Layer 4 of a small transformer language model trained on English Wikipedia (8 layers, counted from 0, width 128).
A neuron's activation on a vector x is SiLU(gate . x) times (in . x), where the dot is the dot product.

Input weights of the MLP neurons that the questions are about. A number n stands for (n - 500) times 0.0017.
n10 gate: 401 398 349 571 475 201 792 583 463 621 443 564 393 584 267 323 545 479 570 428 342 691 351 449 387 551 538 534 469 723 479 497 542 531 492 382 560 445 490 486 528 430 554 299 525 562 566 478 518 441 555 514 517 511 426 420 623 469 581 655 561 644 708 472 715 631 455 732 667 504 552 500 345 653 521 703 500 430 542 386 431 577 486 626 640 585 599 479 496 503 364 604 297 663 552 697 430 356 521 458 659 668 438 438 532 589 557 717 437 355 618 253 583 657 542 632 370 373 514 409 677 361 577 521 507 862 607 497
n84 gate: 472 405 370 500 507 546 653 297 517 600 310 525 331 453 701 676 452 628 648 623 339 500 400 432 459 404 744 480 671 592 500 538 497 448 454 451 403 340 459 441 447 448 639 578 387 544 399 562 482 469 614 698 538 461 554 424 679 631 675 576 640 503 612 351 455 458 343 538 465 673 576 578 356 489 591 370 479 524 347 397 476 455 438 469 483 447 666 655 524 441 469 302 571 670 483 293 510 654 475 427 328 625 768 596 602 493 368 808 678 553 510 556 586 586 472 361 651 211 636 639 489 396 310 441 717 611 305 451
n239 gate: 379 547 395 533 478 478 445 500 479 529 585 375 636 517 340 363 117 606 500 592 640 489 343 613 351 758 384 336 605 580 461 525 273 514 354 382 650 492 536 407 239 475 312 467 416 652 590 576 456 560 475 536 633 544 552 392 525 389 304 603 750 575 542 511 604 569 478 394 572 478 306 474 191 544 496 642 216 673 328 400 308 435 365 595 601 485 731 526 543 374 421 392 570 577 529 363 622 217 522 414 671 485 390 567 623 546 441 402 511 402 586 551 519 400 554 421 500 496 388 450 752 522 380 449 525 601 687 359
n297 gate: 253 383 571 609 545 541 271 651 569 401 554 378 507 518 361 540 441 348 361 540 712 493 467 452 592 544 519 504 351 613 507 537 649 378 439 389 731 819 681 496 564 616 450 628 639 756 232 453 316 581 544 745 463 355 251 370 421 518 320 430 708 489 573 629 615 598 534 767 589 330 352 538 432 706 578 481 645 451 563 419 434 500 416 314 343 371 398 681 635 467 381 749 470 508 582 680 407 295 474 563 507 603 474 551 628 566 527 451 511 617 548 651 711 599 437 459 544 746 579 627 443 515 451 634 597 608 287 620
n353 gate: 448 353 547 405 657 434 452 518 391 467 567 552 504 524 496 426 558 504 438 464 645 609 302 386 622 618 431 292 496 533 742 690 612 550 361 746 337 879 525 348 518 475 597 335 434 682 590 390 592 418 317 579 377 563 391 464 609 543 350 683 649 421 546 437 536 518 445 472 326 485 486 670 566 267 642 293 463 525 608 163 614 293 514 514 577 663 441 441 373 395 681 478 570 714 646 485 486 365 609 576 626 430 475 404 471 447 623 423 522 750 839 467 578 582 594 561 507 335 558 714 570 460 489 584 376 438 427 482
n372 gate: 639 511 588 730 454 373 414 393 534 614 475 640 611 386 599 333 378 436 507 400 371 661 528 445 538 270 440 317 630 486 438 476 496 438 542 493 414 420 771 458 592 518 500 599 595 459 702 775 405 320 583 514 699 654 670 420 444 378 341 396 623 376 452 379 618 237 405 490 528 457 549 664 426 293 609 496 453 588 430 663 424 601 552 572 570 450 368 659 398 549 654 420 443 685 633 522 420 476 461 622 466 511 600 438 377 589 428 644 679 521 625 641 450 382 584 695 466 652 377 465 681 336 320 644 359 570 770 468
n413 gate: 349 612 412 419 580 558 792 583 237 617 688 321 613 482 434 545 712 356 792 553 384 405 360 541 365 567 374 507 386 713 687 553 702 492 337 375 504 349 526 181 688 730 520 527 685 571 329 496 515 624 542 561 641 543 371 401 446 625 415 368 377 429 537 550 511 415 370 541 443 732 511 698 458 407 534 540 434 328 378 666 485 542 515 519 458 500 403 488 684 485 443 298 286 415 274 453 458 227 511 629 393 465 395 287 454 325 453 519 489 635 618 650 751 410 390 523 485 488 504 363 504 557 531 660 672 211 452 618
n414 gate: 607 511 651 362 595 521 461 590 632 454 539 386 414 594 556 469 403 475 458 631 540 681 379 424 411 579 489 605 423 603 634 642 427 272 389 503 630 577 621 531 634 297 375 376 401 476 364 617 535 562 358 521 510 546 530 521 668 566 507 641 476 589 476 422 535 638 556 606 367 659 754 639 521 782 678 460 432 510 625 624 655 448 637 316 458 536 759 443 717 420 357 612 475 322 437 321 483 352 447 621 412 493 503 346 542 445 242 651 511 571 507 659 504 597 267 681 338 659 468 326 507 385 362 392 268 437 474 353
n434 gate: 460 671 520 319 588 379 513 673 582 682 580 430 336 478 559 680 442 431 503 657 445 484 523 474 500 522 650 651 351 474 354 471 461 635 500 290 524 486 455 474 431 461 443 747 474 334 710 670 530 410 497 587 653 609 617 503 673 639 510 548 500 385 462 695 268 302 438 449 682 428 245 523 480 507 454 429 377 331 578 500 628 536 430 529 569 589 431 533 454 519 419 429 407 344 471 407 581 350 448 658 560 477 650 564 572 662 357 559 533 355 584 402 403 377 542 345 391 595 670 468 549 448 405 734 451 545 438 607
n458 gate: 471 607 518 536 355 585 745 521 534 403 453 471 689 578 664 472 416 295 564 632 467 380 427 420 580 531 450 497 412 307 497 633 645 392 411 468 334 301 546 430 696 426 652 718 596 490 342 533 571 584 367 605 387 385 606 595 461 496 745 483 576 469 304 550 458 486 472 414 496 586 539 417 500 500 532 313 507 380 468 612 576 546 427 638 450 403 536 632 394 328 370 250 446 442 620 366 444 84 433 493 561 374 580 476 336 531 634 617 550 393 690 832 591 609 412 300 559 546 553 535 708 599 354 451 489 465 425 235
n467 gate: 321 572 471 547 565 334 412 344 500 489 309 544 592 648 395 601 553 285 663 574 466 432 639 454 408 630 507 524 450 500 465 337 615 553 402 450 492 515 464 475 374 568 265 304 663 454 518 372 688 426 379 757 342 650 632 453 630 372 392 482 675 549 294 682 268 340 399 560 525 660 653 548 428 335 428 351 452 489 471 738 542 468 606 308 432 478 598 533 417 418 450 754 507 610 482 386 393 648 615 553 517 632 684 423 605 595 221 644 500 667 600 315 533 562 564 389 599 805 496 636 464 410 670 504 496 604 390 399
n10 in: 213 488 485 492 435 277 391 432 604 582 316 644 402 346 323 600 318 613 477 575 223 683 183 335 477 511 592 548 355 488 418 353 492 851 249 416 455 699 553 561 765 362 356 419 908 470 557 420 396 353 545 542 481 508 378 580 764 458 688 462 537 526 705 566 572 357 412 511 671 600 701 383 408 391 634 500 504 332 473 598 737 515 541 563 469 500 601 311 469 602 443 226 406 411 424 430 447 455 454 492 419 683 564 369 454 399 309 592 615 519 655 411 539 379 504 508 523 624 401 409 558 504 473 496 584 679 452 531
n84 in: 636 591 602 474 598 613 293 639 679 190 737 463 568 490 602 581 604 537 485 440 849 385 411 553 607 695 572 433 540 438 348 639 428 614 583 435 519 579 525 435 300 706 360 478 445 500 586 455 467 585 396 353 569 518 405 579 576 729 558 553 373 432 500 636 543 441 518 695 615 357 471 349 296 334 634 421 500 543 353 564 639 388 319 267 547 357 379 438 185 446 719 496 426 313 580 522 623 564 398 590 727 644 354 585 315 401 641 453 576 577 453 478 533 607 511 507 397 566 500 478 280 655 544 399 406 370 603 446
n239 in: 832 700 220 626 364 655 429 366 425 612 519 305 765 391 404 554 493 504 589 619 446 445 591 370 294 460 596 457 614 567 507 485 537 565 556 796 453 400 409 588 430 412 361 522 348 435 621 481 519 536 366 675 518 552 422 599 500 755 408 406 392 402 532 601 409 578 463 371 654 433 434 376 467 639 507 310 583 548 540 732 630 632 399 575 684 515 575 222 640 511 661 463 462 485 419 372 687 428 559 598 493 470 19 554 430 421 500 386 463 270 511 522 466 647 493 558 449 507 662 555 481 342 374 438 452 654 574 548
n297 in: 492 311 474 602 372 376 607 637 515 416 362 523 322 669 583 383 652 633 530 607 555 381 585 581 500 768 639 511 485 417 452 726 392 359 668 761 189 488 374 593 428 425 550 587 458 441 444 516 440 559 319 619 414 179 536 470 538 526 466 485 485 257 401 667 511 686 290 441 399 663 440 534 247 469 275 519 634 582 403 282 452 530 563 453 402 397 565 489 553 548 440 657 485 473 294 565 362 518 568 430 305 492 467 368 568 694 519 680 515 492 485 572 473 523 664 288 743 519 646 627 606 257 677 335 541 582 808 418
n353 in: 845 351 388 544 328 295 349 602 721 524 566 683 330 327 411 683 555 577 440 559 357 237 334 575 292 406 708 481 304 496 484 824 257 551 706 576 513 338 532 536 259 228 700 435 508 453 405 420 520 339 382 571 456 378 554 627 484 595 552 484 465 343 636 686 397 460 448 457 376 391 353 732 714 712 504 359 590 720 623 555 614 380 582 348 320 480 626 738 488 683 492 564 390 459 572 414 612 610 696 405 419 488 602 504 588 477 484 436 472 565 524 484 471 373 568 607 186 472 660 560 727 612 431 548 432 428 386 744
n372 in: 531 629 515 583 350 757 680 385 438 534 385 611 652 630 394 445 481 656 194 371 441 616 407 511 415 397 391 609 511 500 302 659 534 411 175 407 424 707 329 399 515 414 362 303 405 485 474 516 424 570 244 563 298 584 406 597 504 489 217 663 328 666 555 584 407 519 376 790 418 610 567 382 432 607 286 488 412 264 515 526 415 406 375 500 782 504 534 470 500 496 504 631 370 363 613 439 425 500 474 537 359 435 507 754 640 416 588 417 414 455 411 897 600 481 586 496 559 515 575 365 565 391 712 455 594 511 555 380
n413 in: 358 560 580 426 434 440 752 644 459 536 536 703 438 507 454 497 507 585 693 452 727 556 214 555 270 633 716 642 274 355 599 634 497 534 275 521 574 387 755 382 398 528 596 507 584 630 351 526 521 452 641 462 420 511 321 354 514 693 549 366 585 476 476 726 441 525 458 544 434 574 327 518 384 578 476 377 586 434 410 497 569 389 459 548 500 613 486 514 451 472 493 486 418 372 465 568 340 469 591 424 725 585 538 452 542 469 382 311 514 535 510 447 693 382 545 521 476 444 427 632 426 851 553 524 874 323 500 552
n414 in: 685 545 299 500 715 556 413 445 899 421 580 421 445 443 377 323 577 639 720 511 445 596 350 354 438 416 619 486 419 459 351 562 426 577 593 644 693 376 375 382 295 459 413 522 616 696 378 504 556 628 690 511 404 447 557 559 582 335 500 536 493 529 478 421 566 485 474 598 400 875 644 390 500 814 356 473 496 589 533 405 500 541 606 551 504 557 756 627 656 290 633 592 387 406 426 485 493 540 496 522 257 432 715 402 537 489 587 459 604 586 489 249 496 417 437 541 391 511 463 589 410 241 261 559 533 260 465 333
n434 in: 590 426 393 478 592 556 354 696 504 582 459 357 424 535 507 428 434 526 489 493 284 584 580 518 732 316 320 343 629 552 478 471 199 442 460 434 606 565 456 405 419 736 380 742 622 644 694 515 444 504 326 672 511 635 760 390 522 383 703 290 313 576 371 672 416 429 474 752 511 467 409 485 400 279 397 561 651 305 716 485 598 427 471 550 478 526 328 433 345 262 328 353 485 335 367 293 588 514 389 376 550 568 489 471 322 482 304 611 331 608 650 370 394 602 522 474 587 463 500 515 526 621 444 518 474 756 500 375
n458 in: 718 308 369 507 504 504 450 458 486 683 424 478 736 449 472 637 448 293 404 452 559 388 517 503 247 524 623 497 454 536 390 243 591 417 593 367 567 540 713 539 454 422 460 621 635 493 657 633 426 493 691 514 693 715 415 493 437 542 422 528 332 548 346 322 521 496 563 717 440 319 427 740 567 414 409 587 550 461 629 344 531 588 503 322 482 457 735 500 652 371 451 689 586 657 363 435 265 724 433 420 432 514 569 552 465 390 320 631 398 642 406 468 630 414 378 448 465 614 472 374 674 318 518 373 496 563 675 373
n467 in: 549 500 389 511 252 522 508 362 543 481 443 605 405 528 511 432 390 433 574 739 407 706 343 609 478 203 408 457 566 253 384 223 474 361 642 647 516 346 255 665 567 437 319 373 437 442 416 662 597 398 631 269 471 368 496 349 374 555 545 584 464 485 529 455 683 451 260 543 673 590 320 703 515 489 570 638 526 629 533 332 580 610 344 752 507 477 616 578 655 559 621 467 519 504 788 526 415 482 548 489 618 575 576 345 593 464 519 359 230 433 397 560 489 538 438 320 649 675 604 507 324 511 452 648 644 379 332 363

Each question shows a token from some text and the vector x that enters the MLP there. A number n stands for (n - 500) times 0.0064.

"p": 364 450 236 263 513 450 453 589 419 715 337 382 437 485 544 331 516 531 318 585 581 580 483 491 606 648 473 427 519 392 261 591 416 475 350 502 436 377 678 477 190 474 381 506 543 490 640 472 430 575 550 540 458 296 514 494 355 517 503 471 524 606 479 479 422 432 394 504 389 481 635 433 592 544 622 557 477 504 502 398 565 385 688 325 512 377 498 407 453 539 337 426 581 560 554 496 522 431 490 369 416 369 775 469 516 441 499 590 444 639 542 532 619 502 379 460 399 674 480 383 594 451 339 432 421 562 298 476
Which neuron fires most, and how strongly? n414, at about 3.3

"d": 452 508 580 452 375 619 538 558 508 585 382 632 482 603 508 559 496 250 430 520 530 538 576 539 395 398 589 428 446 581 552 530 460 396 378 477 300 337 484 500 290 563 626 548 443 636 427 607 453 301 403 246 465 262 636 603 136 460 418 410 384 616 482 446 521 483 384 443 510 659 560 600 653 472 559 459 432 474 540 368 539 413 514 304 683 507 622 466 365 511 416 464 599 530 338 559 548 563 368 515 525 377 657 353 608 473 512 355 493 482 522 458 560 422 526 614 423 673 270 486 391 355 544 318 465 453 403 602
Which neuron lights up most? n239

"bi": 608 584 385 423 453 695 300 471 516 580 433 489 467 412 504 567 386 548 322 254 671 368 460 256 467 560 551 473 665 439 489 472 525 609 368 573 191 265 612 545 494 497 588 634 377 626 476 704 358 593 698 399 486 333 438 404 430 499 369 564 538 475 599 574 450 482 453 427 493 569 622 348 529 671 449 454 355 411 520 645 621 379 607 365 563 441 553 379 547 534 492 414 383 468 630 601 425 578 392 489 430 458 461 496 328 514 455 545 563 371 414 356 619 601 385 309 515 531 607 529 454 544 505 540 485 559 363 459
Which neuron lights up most? n84

" gr": 526 556 429 486 480 513 389 599 297 512 297 470 461 508 562 448 379 278 367 372 610 455 456 430 408 681 479 262 509 452 586 381 586 624 196 394 550 402 367 608 363 521 739 645 353 686 461 593 415 546 327 512 422 305 493 499 459 632 368 589 519 470 587 529 396 504 428 570 522 438 450 411 573 581 513 652 551 696 434 537 511 595 652 400 549 355 564 385 396 443 352 419 461 477 483 553 599 567 495 450 434 561 453 546 657 421 494 493 447 509 360 426 510 307 350 419 658 529 358 453 467 530 538 363 491 616 497 507
The three highest activations, in order: n239, n297, n414

" the": 561 384 428 457 417 663 405 660 427 511 387 659 558 487 444 370 540 370 519 424 600 504 564 413 463 503 687 377 515 386 407 410 416 446 273 222 444 413 429 562 391 518 514 337 463 446 451 636 452 582 458 386 574 401 492 554 440 654 417 459 490 457 671 402 495 547 349 613 432 444 567 399 646 618 488 754 464 624 624 455 535 481 702 479 810 401 526 407 405 524 444 430 405 496 503 551 586 478 483 497 480 439 595 587 498 466 461 520 261 441 462 494 542 477 373 449 552 459 505 546 456 689 331 216 432 478 549 580
Which neuron fires most, and how strongly? n297, at about 0.25

"ill": 521 410 449 299 550 473 405 507 409 634 440 578 573 441 360 470 506 338 310 461 622 536 548 490 568 551 531 679 448 370 464 460 339 610 346 605 344 291 591 572 420 415 545 518 462 472 463 684 425 506 361 398 640 458 388 386 316 506 525 566 618 491 535 625 579 512 292 316 526 547 604 596 700 333 680 493 592 585 635 540 620 203 775 431 524 352 620 539 355 537 518 372 517 510 613 637 503 483 437 588 588 419 663 407 438 494 406 385 407 639 491 403 511 373 387 525 615 595 425 456 496 441 596 537 466 530 333 422
Which neuron fires most, and how strongly? n353, at about 4.4

" ": 538 444 542 465 426 491 448 576 374 579 368 641 461 536 468 342 522 246 520 381 625 395 537 345 463 617 563 380 495 461 403 463 387 460 343 482 210 383 519 533 426 640 861 577 431 573 525 498 485 739 488 519 430 399 425 506 408 596 499 446 345 597 644 431 467 520 499 596 418 525 510 103 481 475 516 595 473 504 506 465 441 505 612 465 567 474 442 411 454 629 373 488 385 644 411 607 561 526 437 526 446 302 507 578 513 490 437 385 434 499 417 461 697 249 420 482 547 492 470 543 525 519 504 311 449 387 434 451
Which neuron lights up most? n467

" (19": 538 504 209 318 514 551 421 497 285 566 357 442 474 554 409 361 654 454 480 411 710 538 549 455 572 458 491 349 645 179 403 447 338 483 273 485 445 447 364 510 319 499 554 484 327 601 384 699 404 681 393 458 550 496 468 487 452 572 417 460 424 516 633 436 440 476 442 420 516 609 461 452 546 501 540 762 443 619 632 416 599 484 710 584 608 424 441 575 313 622 424 484 419 616 539 439 485 393 553 457 617 398 484 634 538 461 526 485 589 473 492 508 589 454 372 472 504 478 532 422 546 516 478 262 441 544 453 602
Which neuron fires most, and how strongly? n239, at about 2.1

"an": 619 316 498 365 469 523 497 470 318 484 448 537 615 508 424 522 525 220 603 435 488 584 593 505 741 572 421 338 682 365 343 362 336 628 349 438 341 456 499 478 375 532 422 496 504 580 518 793 502 495 408 368 499 428 418 446 265 371 617 427 420 571 631 527 377 525 661 582 622 742 450 439 691 542 580 579 489 596 402 409 453 281 522 514 540 490 551 552 492 513 340 439 353 563 534 618 627 412 489 437 417 428 639 492 526 472 221 540 373 557 488 520 680 394 483 353 599 672 641 579 470 474 536 456 467 514 498 484
Which neuron lights up most? n467

"amp": 382 584 345 327 543 563 381 507 459 569 371 542 522 629 501 516 631 363 362 419 618 580 418 429 651 541 638 581 475 393 592 331 489 627 439 590 291 292 585 585 220 414 417 530 258 564 475 655 462 415 549 447 462 404 497 416 433 571 573 458 652 573 599 591 429 490 299 296 490 567 617 411 702 379 588 452 378 430 654 508 460 328 796 499 585 335 608 459 503 573 322 463 517 574 606 641 377 566 518 474 434 442 658 343 495 584 375 424 474 581 423 492 584 445 543 482 444 614 397 564 390 472 519 464 504 507 336 482
Which neuron lights up most? n467

".": 543 473 415 439 322 485 479 557 435 515 255 693 606 575 554 425 588 178 480 339 648 391 599 368 513 474 595 504 518 294 383 378 383 384 256 622 403 416 547 556 301 512 600 414 495 638 428 651 480 558 402 513 502 425 563 475 474 708 445 516 497 574 504 458 472 418 262 582 375 468 644 406 561 455 478 715 504 491 539 490 597 422 610 515 592 415 493 526 374 551 429 457 527 502 498 629 709 573 640 590 435 407 564 628 663 441 421 587 425 335 478 508 530 435 396 456 549 562 477 540 459 594 434 322 402 528 378 598
Which neuron lights up most? n467

" A": 659 538 344 577 418 639 352 570 419 601 255 625 684 460 483 473 564 437 449 454 728 307 614 442 414 537 553 408 528 517 379 469 470 608 260 443 358 434 475 517 476 491 541 515 325 539 362 617 494 606 562 602 660 448 571 515 516 631 612 572 524 421 621 449 565 435 293 615 448 499 502 261 528 620 465 681 591 507 574 451 367 534 611 295 568 411 384 585 387 532 369 379 359 272 594 584 429 473 575 461 534 525 485 516 592 571 413 411 495 453 482 405 651 548 372 658 395 521 430 560 406 518 332 412 565 527 517 505
Which neuron fires most, and how strongly? n84, at about 1.1

"i": 543 556 446 527 326 526 414 524 535 386 294 735 433 552 497 413 659 342 520 508 545 371 569 309 504 483 666 360 479 418 356 432 303 342 404 391 208 424 498 370 449 641 657 600 443 581 381 597 356 526 572 338 627 372 600 417 476 489 387 523 381 613 683 390 571 388 407 545 436 469 519 536 512 408 694 455 585 456 636 464 548 366 562 520 617 357 454 417 268 509 433 511 481 393 457 642 530 387 461 501 616 360 470 478 420 740 474 594 466 527 465 594 725 525 458 437 429 614 615 677 540 461 450 379 370 393 503 622
Which neuron lights up most? n297

"ency": 486 437 488 500 384 509 490 696 175 544 249 660 545 700 486 341 803 361 399 391 573 390 543 538 504 346 498 457 603 526 426 499 396 501 327 474 416 437 588 474 460 613 441 437 365 508 382 618 450 612 695 665 683 247 623 558 441 421 411 708 490 346 562 478 510 468 456 512 544 503 520 589 670 553 475 625 607 642 632 497 570 543 461 361 590 345 566 394 397 597 479 494 592 474 479 541 516 569 400 443 228 413 479 338 551 385 405 498 447 515 520 563 526 451 395 511 671 553 521 612 502 399 467 427 418 524 438 551
Which neuron lights up most? n297

",": 520 390 451 460 401 580 537 632 360 356 400 592 527 668 438 349 676 386 521 305 697 441 628 392 448 562 616 442 613 340 475 484 496 439 217 522 250 330 483 550 368 574 515 318 540 535 488 654 511 703 496 644 415 414 521 488 396 577 420 435 482 520 566 387 416 443 371 577 356 390 550 458 680 598 490 691 494 486 483 518 567 459 585 453 665 455 486 489 409 585 459 496 513 537 496 594 612 541 552 485 409 430 472 673 619 446 434 609 428 362 386 478 549 434 349 414 569 472 543 594 508 550 468 288 504 485 386 525
Which neuron lights up most? n10

" his": 628 470 442 397 421 517 444 576 399 466 393 699 556 559 473 374 589 325 512 336 597 576 506 433 536 493 738 416 519 354 554 424 317 523 261 308 476 373 373 514 295 470 609 416 482 621 339 589 484 638 412 486 559 383 410 683 494 597 389 528 470 447 648 484 468 534 377 554 502 429 532 427 553 612 456 725 444 678 515 489 556 522 636 404 743 418 522 417 371 466 467 476 379 347 483 603 654 525 472 496 467 534 590 760 590 531 441 515 309 522 409 518 523 396 271 509 499 550 466 442 417 591 355 410 427 393 488 588
Which neuron lights up most? n414

"na": 629 542 610 562 382 754 352 428 451 451 374 644 659 539 413 410 528 369 441 410 566 654 511 287 351 359 417 432 425 443 517 470 381 499 374 537 331 450 525 533 328 594 591 659 438 540 576 618 577 380 656 437 485 400 554 505 529 355 313 420 467 463 489 376 409 444 306 391 485 492 496 495 594 649 679 567 573 454 644 500 335 675 524 488 597 440 612 483 574 588 444 363 610 568 473 545 589 533 330 535 491 168 389 410 470 525 520 656 472 409 199 463 521 379 448 578 477 550 588 534 510 582 345 521 421 688 306 497
Which neuron lights up most? n372

"il": 533 509 389 406 633 616 480 447 301 620 344 587 569 357 448 621 453 393 542 380 548 464 515 555 618 588 499 495 522 517 514 554 360 515 349 713 474 409 601 387 422 381 450 565 461 712 443 741 417 539 455 425 356 384 569 524 282 595 317 374 330 555 584 520 508 628 398 509 534 559 526 381 699 620 748 504 464 585 662 405 528 346 542 559 619 599 642 471 308 504 333 458 459 769 371 590 507 557 547 427 521 537 646 390 602 530 377 420 476 501 525 380 586 389 473 457 402 764 484 465 340 501 521 395 464 532 342 488
The three highest activations, in order: n353, n414, n467

";": 537 624 409 413 449 457 365 568 395 534 396 602 565 559 537 395 697 492 400 417 572 412 586 392 433 436 628 461 400 450 288 451 300 273 270 453 303 415 373 378 352 604 622 314 407 581 388 547 519 421 555 468 553 525 509 403 443 460 558 518 530 521 545 414 538 486 477 551 403 509 580 472 581 403 495 761 546 505 575 485 684 485 686 426 519 374 539 564 230 598 569 471 648 430 481 549 539 386 470 470 600 273 440 460 502 465 316 587 451 414 419 484 556 341 490 437 456 517 521 461 473 376 457 185 495 475 400 507
Which two neurons fire most, strongest first? n239, n10

"s": 593 392 392 496 329 576 525 567 424 482 431 503 561 482 381 243 478 303 586 564 600 252 614 319 479 627 562 469 510 450 536 498 369 620 248 265 501 461 522 487 504 514 641 444 573 521 446 460 459 605 369 538 568 275 663 386 527 675 575 487 563 445 555 581 513 492 522 481 590 545 588 495 575 419 554 543 500 729 402 482 441 430 638 438 362 516 427 332 293 603 409 361 313 483 439 577 486 538 417 391 590 363 444 547 543 422 312 341 396 513 465 517 608 362 475 453 474 570 536 554 566 477 638 359 431 417 311 431
Which neuron lights up most? n413

" Ro": 519 634 562 523 439 460 332 425 252 545 407 675 540 461 540 547 471 521 342 441 744 553 505 360 434 614 454 592 443 377 408 473 381 522 246 410 315 414 572 508 425 497 677 748 436 636 394 648 416 444 465 335 485 441 630 516 441 506 501 393 448 530 732 323 436 503 430 441 411 535 429 499 581 446 589 511 538 481 609 533 409 547 566 474 670 486 509 564 403 603 504 438 522 626 382 459 420 517 451 554 650 133 401 581 555 425 439 609 325 432 382 600 665 469 376 631 349 443 445 548 544 479 555 399 395 529 476 523
Which neuron lights up most? n372

"em": 560 570 428 458 346 687 436 720 333 480 475 516 407 560 503 315 676 364 488 463 480 700 530 248 517 453 435 347 558 369 449 457 394 585 370 544 412 315 455 618 367 599 501 376 637 486 628 588 364 444 401 505 396 289 509 460 531 489 547 613 350 380 308 552 519 373 457 331 489 551 597 564 553 540 494 472 615 584 501 450 642 341 646 380 538 379 525 371 516 622 356 513 582 408 499 538 625 450 656 434 378 474 460 467 480 392 316 477 563 382 426 412 630 435 461 352 495 606 666 621 258 554 354 463 503 707 396 317
Which neuron lights up most? n467

"ical": 410 385 462 311 430 471 402 561 454 683 561 551 491 474 301 257 519 428 519 537 499 345 446 401 607 413 680 526 461 356 500 538 466 496 387 347 439 408 350 581 331 596 305 537 450 717 348 643 412 611 550 514 449 484 415 573 255 373 468 566 633 317 475 402 515 486 498 260 622 613 664 534 591 394 540 542 540 504 784 426 495 448 516 377 652 327 508 553 356 509 362 607 664 494 496 655 553 485 389 438 461 424 442 524 544 440 451 458 435 622 562 464 442 419 495 696 433 612 452 321 513 405 427 521 399 791 442 459
Which two neurons fire most, strongest first? n413, n84

" were": 431 489 470 554 475 452 428 486 570 445 308 424 676 536 452 505 620 416 456 264 591 502 611 450 582 514 606 455 616 394 382 477 447 391 273 357 367 431 491 527 381 493 541 423 439 499 443 638 561 578 358 549 568 334 560 538 293 704 536 443 426 312 701 414 545 444 468 678 442 479 621 473 469 580 551 766 583 482 388 496 560 398 488 501 668 312 427 451 179 550 509 513 538 493 444 557 584 480 552 505 509 458 604 650 591 513 363 542 482 458 495 539 616 369 478 443 429 481 525 546 520 399 321 262 405 350 427 588
Which neuron fires most, and how strongly? n84, at about 2.9

"el": 489 486 568 459 472 609 488 519 388 534 275 682 499 497 374 497 490 435 512 523 551 644 574 364 539 397 476 568 518 416 432 482 389 605 288 370 455 346 564 562 519 683 486 418 583 469 312 702 435 549 347 484 444 273 486 560 258 554 592 439 439 549 367 505 535 496 445 551 492 557 570 558 409 430 550 609 469 368 638 308 518 477 658 458 610 486 590 543 328 421 391 500 702 441 447 589 577 575 419 396 582 534 419 588 484 466 504 225 430 569 455 422 513 365 351 522 550 789 550 678 626 382 428 485 370 543 328 432
Which neuron lights up most? n467

"ni": 485 636 481 637 417 539 442 462 545 449 464 655 446 613 446 534 495 342 576 326 437 406 535 230 449 493 391 351 401 219 550 489 362 461 409 430 317 441 609 499 414 676 589 716 491 482 257 611 396 551 577 340 625 384 447 485 166 381 496 555 318 463 519 303 500 457 581 534 378 532 452 515 400 423 682 479 499 464 615 287 531 468 532 555 532 414 574 508 405 504 528 547 530 431 301 664 623 421 481 513 583 262 330 575 519 582 498 424 519 561 520 429 509 508 552 625 335 619 517 575 481 506 598 393 282 536 434 420
Which two neurons fire most, strongest first? n458, n10

"ual": 457 445 489 488 509 546 468 588 475 511 499 546 406 724 463 286 632 338 493 507 622 518 489 373 437 511 708 369 686 465 255 574 351 521 272 501 331 402 422 440 438 566 491 412 410 338 642 650 461 502 560 444 509 310 377 670 463 401 399 679 385 375 691 433 510 503 472 541 591 399 532 419 525 520 505 616 670 483 546 424 597 537 753 405 661 406 612 406 473 528 466 380 512 451 335 497 532 533 491 436 314 401 479 532 645 494 419 683 419 442 466 419 386 479 419 539 731 683 654 481 403 586 541 455 540 599 524 620
Which neuron lights up most? n10

"ach": 409 563 404 495 311 592 307 442 280 609 529 450 417 482 577 332 554 497 381 536 580 588 558 407 658 491 819 496 486 560 544 191 449 532 494 506 288 301 630 538 450 510 585 619 405 331 513 605 511 459 437 395 565 417 532 369 569 448 378 485 417 628 752 499 432 509 287 304 494 435 442 673 554 522 412 588 497 460 638 450 527 524 596 512 605 260 573 475 311 526 448 506 568 507 403 624 433 522 219 443 604 507 649 454 568 555 490 529 574 607 345 444 654 425 418 710 426 521 475 446 491 533 520 505 489 501 367 489
Which neuron lights up most? n414

" a": 528 396 447 430 408 624 414 663 463 540 372 672 607 538 522 399 530 272 535 423 685 521 486 430 535 630 647 374 545 474 479 405 395 429 246 357 386 496 479 587 310 459 667 469 461 573 448 645 506 624 525 530 646 320 460 539 394 664 519 498 439 444 592 400 496 464 304 619 409 452 550 356 570 597 405 752 500 604 566 452 550 483 735 434 606 421 483 447 321 585 461 479 380 494 539 623 494 440 617 535 489 520 542 615 520 492 481 563 263 461 460 510 600 485 380 541 566 462 526 554 493 598 335 262 380 390 457 587
Which neuron lights up most? n297

" Ka": 518 495 507 405 321 599 261 496 342 554 134 658 563 370 461 481 624 391 522 392 670 523 562 339 512 616 540 540 416 451 443 495 345 503 310 463 254 475 545 536 471 532 543 495 391 580 387 550 481 591 399 412 642 401 681 406 479 606 494 479 450 489 685 512 438 419 467 570 478 523 486 325 631 659 676 566 523 484 593 402 417 537 741 365 495 497 373 507 404 549 458 378 315 433 592 672 585 475 478 592 447 369 642 519 566 488 350 479 515 293 437 557 507 389 406 549 451 539 576 461 468 486 543 375 539 443 580 538
The three highest activations, in order: n467, n372, n239

"ed": 423 549 257 290 399 653 605 642 366 691 542 419 414 684 515 379 692 375 448 628 654 577 351 423 651 596 439 663 582 521 449 489 373 581 416 553 315 402 564 512 378 499 431 549 576 506 437 688 564 479 605 553 469 444 578 616 484 518 420 519 469 400 528 558 623 404 374 381 419 473 519 362 547 571 519 635 431 524 508 298 583 396 625 391 618 376 496 379 346 529 456 448 571 278 422 563 459 417 389 426 569 527 693 579 375 444 377 530 567 591 533 400 645 374 341 395 449 432 464 383 486 417 326 497 318 559 316 452
Which neuron lights up most? n434

"\n": 492 559 458 429 348 555 494 602 399 493 260 639 525 536 480 475 604 382 462 420 673 393 574 335 526 496 621 347 472 311 528 336 451 397 235 575 450 468 567 560 307 510 520 487 433 531 438 665 439 619 491 564 545 423 495 410 347 734 398 432 606 490 544 443 607 463 348 586 459 453 535 436 552 602 549 771 467 543 549 594 517 486 634 479 682 408 540 391 357 508 432 426 452 543 560 617 729 538 637 620 405 518 518 573 607 442 380 587 329 313 563 502 594 433 420 456 562 567 491 531 441 596 457 325 390 488 406 561
Which neuron lights up most? n239